Layer 4 of a small transformer language model trained on English Wikipedia (12 layers, counted from 0, width 96).
A neuron's activation on a vector x is SiLU(gate . x) times (in . x), where the dot is the dot product.
The model reads these tokens: "ateg" "or" "ia" " Super" "i" "ore" "." "\n" "\n" "A" " centre" "-b" "ack" "," " D" "ed" "e" " spent" " most" " of" " his" " club" " career" " with" " his" " h" "omet" "own" " club"

The vector x that enters this layer's MLP at each token. A number n stands for n times 0.019.
0 "ateg": 17 16 27 17 46 -28 -7 31 -8 17 35 -18 44 -21 10 22 63 -16 -55 -50 -8 -1 16 17 15 1 38 10 32 -12 -13 7 13 -16 -2 -2 66 -24 9 7 9 7 -9 0 -3 33 -23 -21 -36 -16 -30 1 -10 -29 13 -15 -10 10 13 1 18 20 23 -23 25 31 3 41 -18 7 -1 25 -24 -37 -8 8 -1 -24 21 -22 -46 -15 -28 21 -11 -30 -10 -17 4 12 3 -29 2 -1 9 -22
1 "or": -7 -31 35 31 16 -15 22 44 -3 4 19 -21 27 -14 -1 -4 52 26 -27 -28 -2 3 28 32 -11 -26 41 36 8 -11 -48 22 -34 -1 -16 5 24 -13 7 -8 -16 15 7 -18 -4 -1 -25 3 -47 -10 -33 33 6 -10 2 19 -3 -15 29 10 8 22 31 -39 10 59 -28 26 -31 25 -25 7 -28 -38 -9 11 15 -31 -14 -4 -58 -7 -45 15 -6 -29 3 -11 6 -13 -7 11 -17 17 -18 6
2 "ia": -42 -12 13 51 18 -10 -3 29 24 -8 -1 11 -12 -19 -31 0 17 36 -3 -55 21 -1 18 14 25 -39 49 -4 5 -47 -2 7 -20 0 3 15 44 -13 -3 -21 -33 24 -2 -44 -20 -16 -22 -18 9 -7 -4 3 -3 -27 -6 -5 -30 11 16 18 8 13 -10 -5 6 12 -39 16 -17 8 11 13 -38 -24 13 4 9 -13 34 7 -73 6 -47 32 17 -26 -32 -10 3 -28 4 7 -6 9 -33 13
3 " Super": -13 9 -5 -48 -6 -11 -22 -16 33 12 -17 -29 12 -40 -18 -44 36 -17 -12 -44 14 -17 13 -23 18 -29 31 9 25 -22 16 54 -7 23 -13 17 9 -7 10 6 -23 34 -7 -32 -4 1 -8 -18 22 14 -12 -35 -24 -30 15 -1 -31 27 32 4 21 9 -7 14 -27 48 15 33 1 -6 -23 -4 -16 -29 -29 -15 -24 6 32 -36 -58 23 -12 35 28 13 0 -28 0 20 19 5 12 36 -42 16
4 "i": -27 31 6 35 41 1 -10 -8 -10 18 -15 -12 -4 -28 -2 -11 13 1 15 -8 -15 -31 6 26 12 -44 27 -17 -5 -13 8 10 -14 19 -4 12 4 -8 36 -49 -11 17 48 -23 -24 -30 -50 -18 2 2 -3 -60 60 1 -14 -13 -14 10 25 7 12 -2 8 6 2 27 -5 26 -46 -5 -29 14 -41 -21 8 -37 3 -9 -15 -37 -5 -7 -45 14 42 -29 2 8 3 -50 -1 5 6 41 -30 -8
5 "ore": -31 -22 14 -7 -1 2 -5 -13 4 19 29 16 -23 -13 -29 17 -4 25 9 -31 8 6 6 21 -35 -28 31 -5 -8 -26 -3 7 -6 5 1 54 -14 -39 12 -49 -11 1 0 29 11 22 -31 -34 7 -17 -36 1 2 -45 -28 -22 7 -28 20 32 -22 15 26 2 -1 17 26 22 -60 -15 -11 14 -17 4 9 9 31 -13 2 -24 -63 17 -37 46 6 -3 -5 12 17 -21 33 10 4 16 -15 12
6 ".": -10 -20 -14 4 -24 -17 16 32 32 12 33 -6 41 -2 -31 13 57 13 -12 -31 -6 18 32 0 -17 -42 79 -7 -15 -26 35 16 -21 -20 -18 -17 5 -26 1 7 2 -18 16 -11 -8 -19 27 4 25 -22 14 0 15 -23 -7 -15 10 27 23 12 -15 12 14 19 -2 -22 13 18 -19 -16 -2 16 -1 -4 23 3 28 -17 45 -28 -23 25 -11 -6 6 7 16 -16 -9 -44 18 -3 -1 31 -31 -31
7 "\n": -5 6 -25 -26 -40 -6 12 51 14 21 18 -17 38 4 -32 5 16 30 -23 12 2 22 17 12 21 -44 63 -7 -3 11 38 11 -13 15 -14 -32 13 -14 -4 -4 -12 -10 19 -14 8 -8 33 -2 -1 -37 37 -10 2 -43 -5 -15 -13 18 -8 12 32 26 28 1 -6 -17 30 39 5 15 33 32 -17 -1 7 12 17 -27 9 -1 16 14 -28 27 10 -13 10 3 -17 -28 22 -10 37 -2 -23 -20
8 "\n": -22 27 -13 -12 -12 10 4 37 20 10 7 1 29 -30 -34 15 21 34 -14 35 8 -1 8 23 15 -43 40 7 4 -14 38 -4 -34 -14 14 -15 24 4 -9 -12 6 -15 10 -21 -25 3 21 -19 -13 -24 60 -24 21 -51 -5 -20 -2 2 -13 3 18 22 27 24 -11 -11 26 21 5 -15 28 30 11 -2 -6 2 20 -20 0 -16 39 7 -19 31 -12 -17 -2 -19 -44 -57 10 -15 36 8 -37 -21
9 "A": -27 -22 25 6 7 27 -1 33 -27 -28 -11 -22 48 -36 -12 -21 -13 15 22 -7 8 -30 -5 8 18 -38 19 20 7 -3 -7 32 0 -65 11 2 -33 -15 -26 -10 -25 -3 7 -23 -23 -5 -35 -42 13 15 -2 -40 46 -42 64 8 -40 13 8 18 -6 -24 29 14 -11 22 30 0 -6 15 -25 -14 -1 -7 35 -4 -6 -24 8 2 -45 19 -5 -16 4 -12 30 -25 -27 4 -7 2 35 6 -41 -40
10 " centre": -52 9 27 8 -16 17 -10 -8 18 2 -7 29 17 1 11 -42 19 2 23 -37 19 31 -9 6 -2 -2 39 20 19 -5 -14 27 -7 -21 20 15 1 1 21 -14 -18 -3 1 -18 34 -52 8 -69 -1 7 2 15 36 -43 2 38 18 -11 -18 -13 11 1 21 60 -33 19 26 14 -34 -24 4 4 13 -43 6 27 -14 2 40 -2 -25 19 0 30 35 -16 6 -9 -24 -21 30 -6 -19 -10 -60 -5
11 "-b": -6 -26 10 19 6 1 -34 11 38 -8 -1 7 4 -19 -15 4 21 2 11 -13 -18 -27 16 19 -20 -15 42 -3 38 21 -5 24 40 -1 -6 6 0 5 13 3 -6 13 -11 -14 32 -12 -45 -16 -13 -11 39 -28 0 -43 -21 8 -42 -1 14 -18 -48 37 43 11 -37 -32 -7 -3 -17 -15 -3 -13 0 -8 7 -41 -29 -14 14 27 -33 -19 19 5 58 -25 4 -9 -5 -9 15 29 -5 41 -36 -22
12 "ack": -25 -9 31 -5 4 -6 -24 7 33 9 9 -31 19 -29 -4 -4 -18 14 -1 -20 -20 1 8 11 -33 -23 23 18 23 -58 -35 18 -44 22 0 9 16 -28 25 -8 -48 8 20 11 21 1 -21 -27 -20 -17 -11 13 35 -51 11 25 -27 -6 -9 -9 -15 15 8 -15 -47 -29 42 -17 3 -33 -63 29 6 19 -19 9 13 -20 3 -14 -27 -9 16 30 23 9 -3 19 -3 3 28 26 -26 43 -31 -3
13 ",": 17 -17 8 2 26 3 -5 51 28 1 -10 24 22 -21 -14 -37 26 26 20 16 -14 0 -4 9 -25 -46 92 2 -17 -1 5 -14 -16 -13 25 38 4 -9 -3 -5 -3 -3 5 -8 -22 -15 -11 -2 26 4 3 3 24 -22 -3 -14 33 -9 14 -1 -30 28 -19 -28 -14 14 37 15 -11 -5 -28 23 -18 5 19 -3 21 -4 32 -30 -10 19 4 17 21 -10 6 -27 -4 -3 0 -23 1 35 -56 11
14 " D": -38 -15 8 30 3 28 -4 -3 -14 18 3 -43 14 -10 -14 -13 -39 5 -2 8 4 -5 11 -13 -15 -19 45 38 6 19 12 28 -17 -12 19 39 -21 -17 18 11 21 7 -16 19 -2 -22 -38 -5 -10 44 -22 -19 42 -26 18 1 -68 -5 2 -2 -3 26 38 -21 1 25 51 5 15 12 -42 -7 -29 -21 -11 -9 -23 -38 -12 -76 -3 19 -11 7 0 -11 37 -9 -14 -12 12 -5 -13 12 -47 -35
15 "ed": 7 9 8 23 39 -1 -9 -17 0 -11 14 1 -23 16 -21 -39 -31 26 -10 -8 -7 0 56 43 -1 -9 14 41 6 -4 -10 26 -4 27 -11 59 -20 15 7 3 6 20 7 22 3 -4 3 -52 1 -9 -37 51 -21 -18 -9 18 -40 -27 21 7 -13 41 21 23 -15 36 7 -2 -23 -25 -14 18 2 -2 -2 -3 -22 -14 -27 -27 -19 33 21 -18 21 -2 -43 -17 -41 -33 -4 22 37 60 -10 -19
16 "e": -38 1 -12 7 -3 -12 -37 -28 -3 -1 0 5 -18 22 -35 12 -14 22 15 -21 -2 -18 14 -8 20 -39 28 16 10 -1 -31 -11 -31 41 36 11 -26 -4 11 -27 -15 5 5 -21 -2 -33 -31 4 -37 0 -62 28 23 -22 23 12 17 -22 30 21 -15 24 -40 6 17 20 12 30 -50 -19 -41 20 1 5 40 17 9 -33 22 -15 -38 2 5 29 35 13 -3 2 -20 -31 6 18 -2 40 -38 -8
17 " spent": 24 5 25 -38 19 -6 53 3 8 7 33 8 -19 7 -11 -28 14 -2 -42 -11 -22 -23 7 41 -16 -12 17 -4 12 -11 42 35 -20 7 37 12 -5 -1 34 -39 -17 -25 0 -6 34 -30 -28 -59 8 8 27 -8 3 -52 -28 0 -28 -1 -12 1 -42 -24 31 -14 -26 2 6 8 -32 -2 15 -5 17 19 8 5 -13 -33 0 -19 -23 13 8 1 9 3 -2 -29 -34 41 7 8 -22 23 -32 -32
18 " most": 6 27 16 -12 37 13 19 33 45 -9 9 6 -24 -15 -20 -64 49 7 -15 -6 -3 8 6 1 -35 -16 22 0 5 3 9 58 14 9 2 -1 2 -36 30 -16 -12 -34 11 17 20 -5 -28 16 -21 -16 19 25 -2 -34 41 -1 19 37 63 -5 18 1 -21 26 1 12 33 4 -3 17 -9 2 -25 5 17 26 -46 -21 -17 2 -16 -10 30 35 -35 -19 29 -29 -28 -16 16 5 -22 0 -28 23
19 " of": 13 -20 14 10 13 5 25 38 37 9 22 9 3 9 9 -16 -17 20 -10 26 -6 -25 -2 11 -11 -31 34 -27 -1 -18 -10 23 4 4 19 65 14 -54 5 -6 1 16 -43 -29 -10 -12 -14 -30 -19 -22 69 25 -2 -18 -21 -5 -29 -3 35 -16 19 33 -46 -5 24 -5 3 -2 -4 -13 -62 8 -6 -4 17 -7 17 -34 -29 -4 40 10 -19 11 0 -10 -37 -13 -41 -9 1 -4 7 58 -23 -2
20 " his": 3 -17 -2 -25 20 -7 4 53 14 32 21 -14 14 -18 -39 -37 -33 12 22 -41 -17 -14 -18 -3 15 -21 28 -20 -3 -14 19 42 -24 -4 53 10 -23 -20 -9 -27 -42 3 2 -16 -5 -16 -15 -14 -6 13 1 9 9 -32 35 -12 15 15 13 -9 -16 -2 32 -2 25 2 17 4 -26 -3 -32 26 -3 1 -21 -24 -48 -18 -33 -18 -10 -6 15 -14 11 14 0 -25 -75 -22 -1 11 -9 -14 -41 8
21 " club": -18 1 19 17 23 -13 7 -4 40 49 -2 5 4 6 -14 -34 42 10 -11 -46 -1 3 0 10 28 -11 33 33 11 -28 -6 52 -3 35 28 29 -7 -20 11 -2 -52 4 -26 -53 -1 -30 4 -38 15 22 46 4 4 -28 -28 33 4 14 -1 -9 18 -1 2 37 -8 9 5 -4 16 -28 -54 7 -21 -20 -24 -8 9 -1 12 -29 -25 -7 -53 34 17 -5 16 -14 -45 11 -4 -15 -30 -5 -33 -14
22 " career": -12 -14 16 4 29 -3 18 11 29 26 4 20 -27 -26 -33 -19 36 47 30 -48 11 -19 9 -6 2 -3 17 34 -11 -15 -20 23 33 12 21 22 10 10 5 -37 -30 16 -14 2 2 -39 -16 -45 9 32 57 0 1 -24 -25 -35 -6 20 -22 3 7 -10 47 18 11 -3 0 19 -4 -24 -37 26 4 5 -8 -19 -7 -33 20 -26 -24 11 -42 22 12 -27 -1 -40 -26 0 4 -17 -56 21 -49 0
23 " with": -19 -9 -20 24 14 -5 13 60 7 34 17 -7 11 -1 -5 -35 3 16 -19 20 -33 -45 8 -24 -24 -38 46 -23 -18 -20 11 45 -48 -7 24 -27 -37 -22 36 -9 -24 15 -41 -27 4 4 -23 -39 13 -21 21 22 -22 -37 -19 3 -12 21 4 24 -5 20 -24 22 37 -10 27 9 -23 -3 23 -2 -9 26 0 5 2 -17 -18 -19 24 -2 2 16 4 -4 -1 -1 -10 3 25 -17 -16 25 -38 -1
24 " his": 0 -19 -5 -17 16 -10 7 57 17 35 23 -19 26 -7 -37 -28 -19 6 16 -41 -15 -15 -17 -4 17 -19 22 -17 -6 -6 18 45 -25 -1 48 5 -20 -9 -12 -25 -50 12 2 -18 -11 -24 -9 -16 -5 10 -4 4 5 -35 46 1 19 21 15 -5 -12 -1 39 -2 24 3 19 5 -21 9 -19 33 -9 3 -14 -23 -56 -11 -30 -24 -16 -17 16 -17 8 23 2 -32 -68 -18 5 -2 -6 -22 -31 -2
25 " h": -6 -6 15 18 26 13 -20 5 32 33 -16 -10 -8 -1 -26 -32 20 -7 19 -3 4 -8 -9 -11 13 -5 34 -23 41 21 74 25 -26 1 8 59 -1 13 1 -13 -24 -8 -25 -5 12 -13 -55 -10 3 22 12 -33 30 -23 3 46 27 52 -2 2 -11 47 31 18 29 4 13 8 -38 -21 -8 -8 -25 13 -25 -4 -37 0 7 6 -39 -9 7 38 5 22 49 -15 3 -11 4 -11 36 13 -58 -12
26 "omet": 7 -1 39 28 35 -8 -42 -21 -9 58 47 13 23 4 9 -3 2 -24 -34 4 -28 23 3 32 5 22 -5 5 12 -4 24 -2 5 -16 13 1 18 15 57 -4 -8 26 -8 -11 2 -39 35 -55 7 -3 17 -11 65 -34 55 9 -22 14 28 9 -7 -5 -7 7 -24 8 4 10 17 -60 -4 31 -16 5 5 11 -9 -1 -22 19 40 -9 8 20 19 -25 12 -53 -4 -33 21 -9 -9 5 -63 -17
27 "own": -8 1 5 -19 15 -14 -15 -1 8 14 16 3 -6 -10 8 -9 12 2 -42 -41 9 10 21 19 -5 1 52 -6 54 -10 -21 29 -43 5 16 9 -13 -21 7 -24 -42 3 4 16 3 -44 -36 -18 -38 -1 5 26 7 -20 52 -9 17 -4 37 -2 3 15 -16 -6 -24 17 14 5 -4 -38 -71 26 37 1 21 40 3 -6 19 1 -66 -1 -16 33 -3 1 -27 -48 4 41 8 4 -20 40 -25 27
28 " club": -11 4 20 0 14 -12 -4 11 49 42 -5 -13 7 5 -7 -29 35 10 -13 -50 1 13 2 19 27 -9 43 34 0 -31 -16 49 -9 34 29 8 -12 -21 23 -3 -45 2 -23 -53 0 -16 -12 -30 15 17 42 5 6 -24 -25 31 5 6 7 -4 9 -9 0 27 -9 0 3 0 22 -30 -45 11 -27 -22 -14 -8 18 -6 24 -30 -45 5 -52 33 28 -7 20 -14 -31 21 -3 -18 -47 -15 -45 -15

Each question shows the input weights of one neuron of the MLP. A number n stands for n times 0.0092.

n251 gate: 2 3 -7 26 -15 22 3 -8 3 -26 12 -1 7 5 -3 -6 8 -8 7 -31 -3 -11 -7 -2 -4 -7 7 -2 -4 2 6 -9 -2 8 -15 4 -14 12 -12 -2 -5 3 -3 5 -11 0 6 -30 2 -19 2 14 -11 0 -21 3 5 -38 -13 5 -4 12 -23 8 20 0 -8 25 2 -4 -9 -25 -16 16 -11 -3 -8 -18 16 -10 -17 -8 -21 11 4 -17 -14 1 -18 1 -5 -9 24 -11 6 8
n251 in: -5 -3 -1 -27 9 -15 16 6 28 -4 13 -19 5 16 7 -2 -18 -11 -13 -20 9 -1 5 -12 13 9 -4 7 6 0 -20 5 -3 4 3 -15 -23 2 -15 -10 13 7 0 18 -11 -7 5 9 14 1 -19 -9 16 -10 0 6 -18 28 -8 -1 16 6 -6 -13 5 -16 5 -10 16 1 -3 -4 -7 -27 8 4 19 1 9 -27 2 9 23 2 -4 4 8 -3 0 -27 13 -29 -30 2 -3 10
Which token does this neuron like most? 28 " club"

n87 gate: -8 23 -13 -13 -2 0 -2 5 5 -18 21 26 -6 2 17 -5 -4 8 -12 -9 0 -29 23 5 3 7 11 45 2 -4 -3 14 9 22 -29 17 -13 -25 -2 0 7 -8 -15 23 14 -11 18 24 27 -13 10 -6 18 15 -3 -7 15 -10 -5 -17 4 10 -6 5 -12 0 7 22 -12 -9 22 -8 26 -17 23 -10 -28 -10 -17 -7 20 12 6 -22 -10 -29 29 -24 6 27 10 18 -29 9 -2 28
n87 in: 16 -8 10 -1 -7 -8 9 24 -9 -25 -18 18 -11 23 0 33 -9 -2 -6 -20 8 -8 15 -7 -6 -14 -1 7 11 16 -14 -24 -19 -2 1 24 -4 3 19 -9 -6 -7 -5 -2 15 17 -20 23 2 -16 -17 11 4 21 10 4 9 8 26 -4 -14 -10 13 -2 -14 -10 14 14 -12 25 -43 -6 -3 2 19 23 -16 -19 6 -8 12 -6 -14 11 5 21 12 5 1 30 16 9 16 -15 1 -2
On which three tokens does it fire most, strongest first? 18 " most", 27 "own", 8 "\n"

n224 gate: -5 15 6 -1 20 -24 -9 -5 -8 0 -20 3 18 7 -12 -8 -7 -9 16 -8 -17 -25 -35 -3 10 5 -1 16 8 2 -19 1 25 -7 -5 -12 16 14 -13 -39 -11 -2 9 11 25 7 20 -17 5 7 -17 -9 14 0 -18 18 -11 -12 -21 -5 5 -18 14 3 4 -23 -1 0 8 -16 -10 -11 -4 5 13 14 -8 25 -21 10 -27 11 20 12 5 -7 -24 9 25 -10 -16 24 18 -19 -21 8
n224 in: -16 2 -8 1 26 -6 -21 -37 32 -1 -8 16 -9 2 1 -3 2 -19 8 -6 -1 -2 -7 1 -4 7 -4 -13 -5 21 10 10 5 10 1 18 -2 -19 0 -44 -5 -28 8 -17 -3 26 7 -11 20 -5 -2 -11 -3 -22 -6 6 3 -6 -11 -1 5 -14 -15 -25 -12 -10 30 13 -3 -20 -10 -9 15 -4 14 -1 -7 22 -5 25 0 3 -12 16 3 -18 3 17 20 -8 -2 14 -13 -7 -13 16
Which token does this neuron like most? 10 " centre"

n62 gate: -7 19 -14 6 -1 -14 -16 -4 -9 4 8 12 24 -4 1 7 3 -7 23 14 4 -5 6 -14 -17 -25 6 -17 -6 -13 -10 -25 5 -12 -11 -4 4 -11 14 12 -1 -17 13 -11 13 6 -7 -14 5 9 -29 -24 5 -3 -3 32 -8 -3 -28 -4 -4 -16 7 3 -1 -14 -15 -26 8 -19 -11 -18 4 11 -11 -16 -26 28 6 16 -23 3 -15 6 1 39 -20 5 10 -10 11 0 -16 -10 -16 9
n62 in: 1 11 1 15 9 -20 -28 8 18 -10 -4 27 -2 -13 11 2 -8 12 8 -7 6 -16 11 0 -28 9 -3 10 -1 -9 -17 -8 -13 8 0 -9 -5 0 -2 -21 -13 -10 0 -26 5 -5 -21 -6 15 6 -10 -24 19 5 17 20 -7 -1 -20 11 -2 -13 -7 8 22 -5 14 8 -12 -21 -9 -31 0 -5 6 3 19 9 10 9 -4 -6 -22 5 15 15 3 1 -1 5 -2 -10 -13 3 -11 8
Its two highest activations, in order, are on tokens 12 "ack", 10 " centre"

n345 gate: 24 21 37 34 -22 20 -44 -9 -30 19 -6 26 -11 -2 23 13 3 4 29 -9 18 18 9 27 4 14 10 -9 -9 37 35 25 -12 -33 -12 20 -32 42 -8 -20 -1 -3 33 -11 27 10 6 11 -6 -7 23 25 -10 6 14 -2 2 11 -32 -4 -9 35 -8 -14 37 28 -36 2 -10 -24 5 -4 11 23 8 11 7 7 26 5 3 -23 -3 -23 -11 -12 -17 -11 2 -15 16 -5 14 -63 21 -6
n345 in: 14 2 10 28 -8 22 4 -10 18 25 -6 5 2 -5 27 10 16 -22 -1 2 -18 -21 4 10 10 -28 -16 10 7 -11 28 -9 -29 -11 -13 9 -23 16 4 -11 -2 -8 17 -3 7 -15 30 -46 -1 14 -6 15 -4 25 -11 8 7 -24 -15 -28 16 28 -6 -28 -11 33 -13 32 23 -9 -13 26 -18 -52 0 -18 -22 -14 19 -6 0 -3 -15 9 4 14 -16 -6 -10 -32 -36 22 34 -14 39 4
Which token does this neuron like most? 18 " most"

n340 gate: -9 10 -14 22 10 8 -8 -5 -16 14 -5 3 6 12 15 1 7 14 -1 -4 -3 -9 -7 -2 10 -15 10 21 6 -4 13 -1 -8 8 1 11 5 0 9 7 -25 6 25 3 -11 -22 4 0 -22 2 1 -4 -9 28 -9 1 15 13 -32 9 13 6 0 4 3 13 -2 2 2 -2 -10 22 12 -5 10 -2 -1 9 -6 6 -2 -15 -20 -21 0 10 12 1 7 22 -13 -17 -21 -1 -17 -14
n340 in: 2 -16 -4 10 -6 -1 8 -13 -13 -21 21 10 -13 6 1 16 -13 -2 11 -7 6 3 23 2 9 -11 12 20 -3 22 4 3 -10 17 11 13 -5 3 -5 12 -18 -2 -3 10 -11 8 10 -2 -15 9 6 6 -15 3 -19 -17 2 10 -19 -6 3 35 -9 -4 2 -6 4 4 -8 18 -13 -3 8 5 -2 -3 -6 10 -12 -3 2 0 14 -4 -1 -4 3 10 -1 25 9 -10 -5 8 -18 -7
Which token does this neuron like most? 22 " career"

n220 gate: -32 -25 -5 -6 16 -19 -10 9 16 19 1 26 -17 -9 15 9 -5 5 -26 10 24 -7 5 -13 -1 -4 -5 -30 -31 9 12 -13 -9 33 15 7 11 -9 -3 -16 0 -15 29 -12 20 15 -7 6 10 -7 -16 7 -10 8 -16 7 22 12 23 -5 3 10 6 4 -18 -7 12 -14 -2 -9 -7 18 -8 10 -11 -14 10 -4 18 27 15 -21 13 -2 -26 -18 18 -26 11 18 2 25 4 -3 12 -15
n220 in: 8 -13 24 1 5 -6 10 -9 5 -14 9 12 -5 25 2 -10 -1 3 23 9 -15 -27 -2 4 -15 -16 -1 14 13 26 -9 -17 -4 -14 -21 -1 -2 0 -16 5 -2 -23 -1 -7 -14 -16 -10 -12 -17 -8 5 19 -17 12 -7 -23 8 0 -21 7 23 47 -8 -14 9 -8 -16 -7 -5 1 -2 21 -1 -39 -7 -11 0 0 -7 1 11 -3 -8 -6 -3 14 5 -20 -5 -13 7 12 -9 0 16 21
On which token does it fire most, and how strongly? 9 "A", at about 0.22

n175 gate: -11 18 -9 -8 3 -20 -2 1 -3 5 31 5 -12 -11 9 11 -8 10 5 5 1 -15 4 8 21 -9 8 7 -1 12 -12 4 -36 -2 11 -19 -23 -6 -9 -4 18 4 -27 -11 -1 10 8 5 6 -7 11 6 0 35 -13 24 -13 14 -21 11 1 25 13 6 8 15 -2 18 -4 3 22 9 0 -1 -10 10 19 -10 14 32 -21 9 -5 -28 -8 29 -10 7 10 8 -3 1 -18 -18 -8 9
n175 in: 6 5 -15 3 -10 -20 23 -10 2 -9 -15 13 -3 -20 25 24 -9 31 -1 -23 -6 -7 -23 6 -14 4 28 8 1 40 16 1 -44 25 -1 26 -5 5 -19 2 -9 6 0 -1 -1 5 -1 -13 -4 6 -2 -6 -14 29 -2 4 19 10 35 -1 0 20 18 10 -11 -2 3 -12 -23 20 1 4 7 8 9 -6 11 3 -11 9 9 -38 -3 -16 -13 -8 18 -4 3 28 -15 0 11 -11 -6 12
Its two highest activations, in order, are on tokens 26 "omet", 12 "ack"

n253 gate: -5 -14 -6 -11 -2 14 10 -13 -2 -9 -8 -1 -1 -3 -5 -6 -11 8 -7 -9 -6 10 1 -4 -18 -8 17 0 -1 -8 -12 -14 10 -11 18 -6 6 -5 10 27 -20 10 -1 3 0 0 -21 3 20 -8 -7 22 -5 -16 12 1 -13 -19 -26 33 -14 -9 10 1 26 -11 -11 -3 -2 -3 9 -1 10 -10 15 17 15 -8 -3 -5 -21 -5 5 7 -4 -3 -7 -6 -1 -19 10 13 19 3 -4 -2
n253 in: -3 6 -10 -15 0 9 2 -6 1 8 5 -15 7 -20 -16 -13 4 18 14 9 -6 18 3 21 0 -27 11 4 -1 5 4 -38 8 7 25 -3 8 16 10 21 -8 35 13 -10 -4 6 -14 2 -18 -19 -6 2 -2 -12 5 8 -7 10 13 5 9 11 -20 2 14 -6 -2 6 5 -3 6 -23 -2 -19 -15 -9 -10 5 9 14 13 -7 -3 5 -15 -9 -4 -3 9 10 -5 9 7 9 -15 4
Which token does this neuron like most? 2 "ia"

n289 gate: 5 -11 7 0 5 3 23 11 -20 23 -12 17 -5 15 -9 4 14 4 -20 1 7 8 21 -20 -8 -1 -3 6 4 0 17 0 37 15 6 -4 -2 22 -10 -7 15 -20 -1 -30 10 -1 28 8 -3 7 24 3 24 3 17 -18 -11 17 -19 16 7 7 -11 4 7 20 15 2 2 5 13 -10 23 -9 8 14 -11 20 1 17 17 18 33 2 0 -15 -6 12 1 -17 9 -5 19 13 8 30
n289 in: 4 30 -22 -52 14 -8 -9 4 -16 0 -15 -20 3 -4 15 27 -21 -5 18 10 4 1 -8 -10 4 26 25 -22 9 -6 16 18 -32 13 -19 -2 10 -11 -3 -8 -13 -1 1 0 -1 14 -21 5 -2 -1 12 -4 -13 -4 -20 -12 -4 28 1 13 -13 -20 -7 28 -10 -10 -5 -5 11 19 -4 14 7 9 7 -15 -3 -10 -5 10 6 -2 4 7 6 -13 1 5 -7 22 -29 6 -8 5 -14 -20
Its two highest activations, in order, are on tokens 1 "or", 7 "\n"

n204 gate: -11 9 -10 26 6 32 11 -35 -17 -15 3 0 -18 -4 -10 -20 54 10 27 5 -26 5 2 0 -2 -20 15 -15 -4 21 -13 11 -2 14 -9 -51 -3 9 2 7 -11 9 -12 7 -6 10 18 -11 -5 -4 -28 -32 25 2 -13 14 29 -6 7 -13 24 33 -8 -32 6 21 -9 -15 8 -28 44 -11 20 18 -12 -9 0 -10 20 -2 15 -3 -6 5 -26 -9 -15 8 -8 -20 -11 -22 -19 -19 23 -23
n204 in: 15 10 0 32 -18 -45 21 -4 7 26 -29 -16 -36 7 6 -17 -1 15 3 -31 17 4 -18 7 -9 -13 -8 4 -2 32 9 -10 -4 -34 -1 16 22 0 -11 -25 5 -13 -6 0 -1 -12 16 0 -34 -2 -28 -3 1 28 23 -10 21 -20 -6 13 10 13 -4 2 -9 -17 1 7 14 -8 8 -2 9 39 -3 -12 -4 -2 -3 -5 15 -10 4 -4 -2 -18 5 -1 -11 -24 -14 -15 10 -11 2 -21
On which token does it fire most, and how strongly? 3 " Super", at about 0.32

n99 gate: -51 9 12 -17 -30 -4 -10 27 -20 -16 -9 20 -6 35 10 6 -7 8 16 -12 10 5 -11 -2 10 28 0 -19 0 24 37 30 -5 -22 -17 18 -22 -6 -8 -22 -7 8 -17 36 -52 -2 10 12 -17 -19 11 -1 9 5 5 -1 -18 -6 7 3 -10 -15 -16 -7 20 -17 7 -37 -32 -12 9 13 12 24 -48 -13 7 -25 15 -23 -5 -22 -13 7 30 31 5 -11 3 33 -1 14 21 -8 21 -22
n99 in: 6 3 12 -17 6 26 -13 5 -22 32 2 8 11 1 -10 1 13 -3 20 17 -8 -7 -6 -23 5 23 2 -13 30 11 -19 -5 24 -26 -13 -29 22 4 -9 -6 7 -1 14 -7 19 -37 20 -1 6 -7 19 33 0 -22 8 14 -23 24 25 39 -7 20 5 11 -3 5 -11 -12 -13 8 -3 -22 9 1 5 9 -27 19 -1 -31 -8 7 -24 4 28 22 35 26 19 6 -4 -13 -3 -11 12 6
Which token does this neuron like most? 25 " h"

n52 gate: -8 31 -17 14 -15 20 2 9 -26 -23 24 21 1 -24 -17 6 9 -3 15 -23 3 4 27 -15 28 -13 8 -9 31 25 -17 -2 -7 11 11 17 7 5 -9 -1 22 5 4 12 16 20 -5 3 10 28 -1 10 7 1 -31 -15 11 -24 -9 -19 -3 19 -16 29 -1 10 -7 0 -4 36 -7 9 11 28 -5 5 4 -15 -10 0 4 -8 -6 23 -24 -18 14 4 8 26 -1 10 -5 24 12 24
n52 in: 13 -17 7 9 -23 -4 -3 -12 19 38 -15 19 24 12 -27 -19 -10 -1 10 -4 -15 -4 2 -3 -34 33 -16 18 -14 5 -23 -4 1 3 12 -8 2 -12 7 -28 8 -7 -18 -15 17 4 -12 7 -19 26 17 -23 3 -17 18 12 16 -30 11 26 3 -45 -10 -4 6 -14 1 -9 -5 14 7 -28 -12 -11 28 -3 20 15 9 7 -8 -6 -4 -3 8 -5 -6 11 -15 -28 -8 19 38 2 -27 9
Which token does this neuron like most? 16 "e"

n34 gate: 6 22 10 -15 23 -31 -23 18 4 -9 27 40 -11 12 6 -5 -11 9 -4 6 -3 -31 12 -18 22 0 27 -5 25 -3 -14 10 -12 18 27 -1 11 -3 -8 21 -17 -7 3 -25 9 -15 -1 -2 11 -32 6 13 4 13 15 19 -20 14 4 -7 7 -19 19 0 32 3 -13 -31 3 -6 21 -6 20 -4 25 1 22 4 -1 19 20 8 4 -16 -27 -6 3 35 27 -12 5 10 -11 2 -25 -13
n34 in: -27 17 13 -1 18 17 11 5 0 -10 -7 19 11 14 1 -1 4 -28 39 -13 -27 8 -2 0 5 6 22 14 0 -9 -13 4 -2 -15 7 -7 -8 -15 -19 -10 1 17 26 2 -5 18 21 6 -1 -2 -20 -15 10 7 -24 1 14 13 24 -5 22 -18 9 -5 21 -23 2 -30 17 -2 9 18 13 10 22 7 18 5 -29 27 -8 20 -6 0 -16 -48 1 11 -25 8 -16 3 -24 -8 -21 -15
On which token does it fire most, and how strongly? 3 " Super", at about 0.29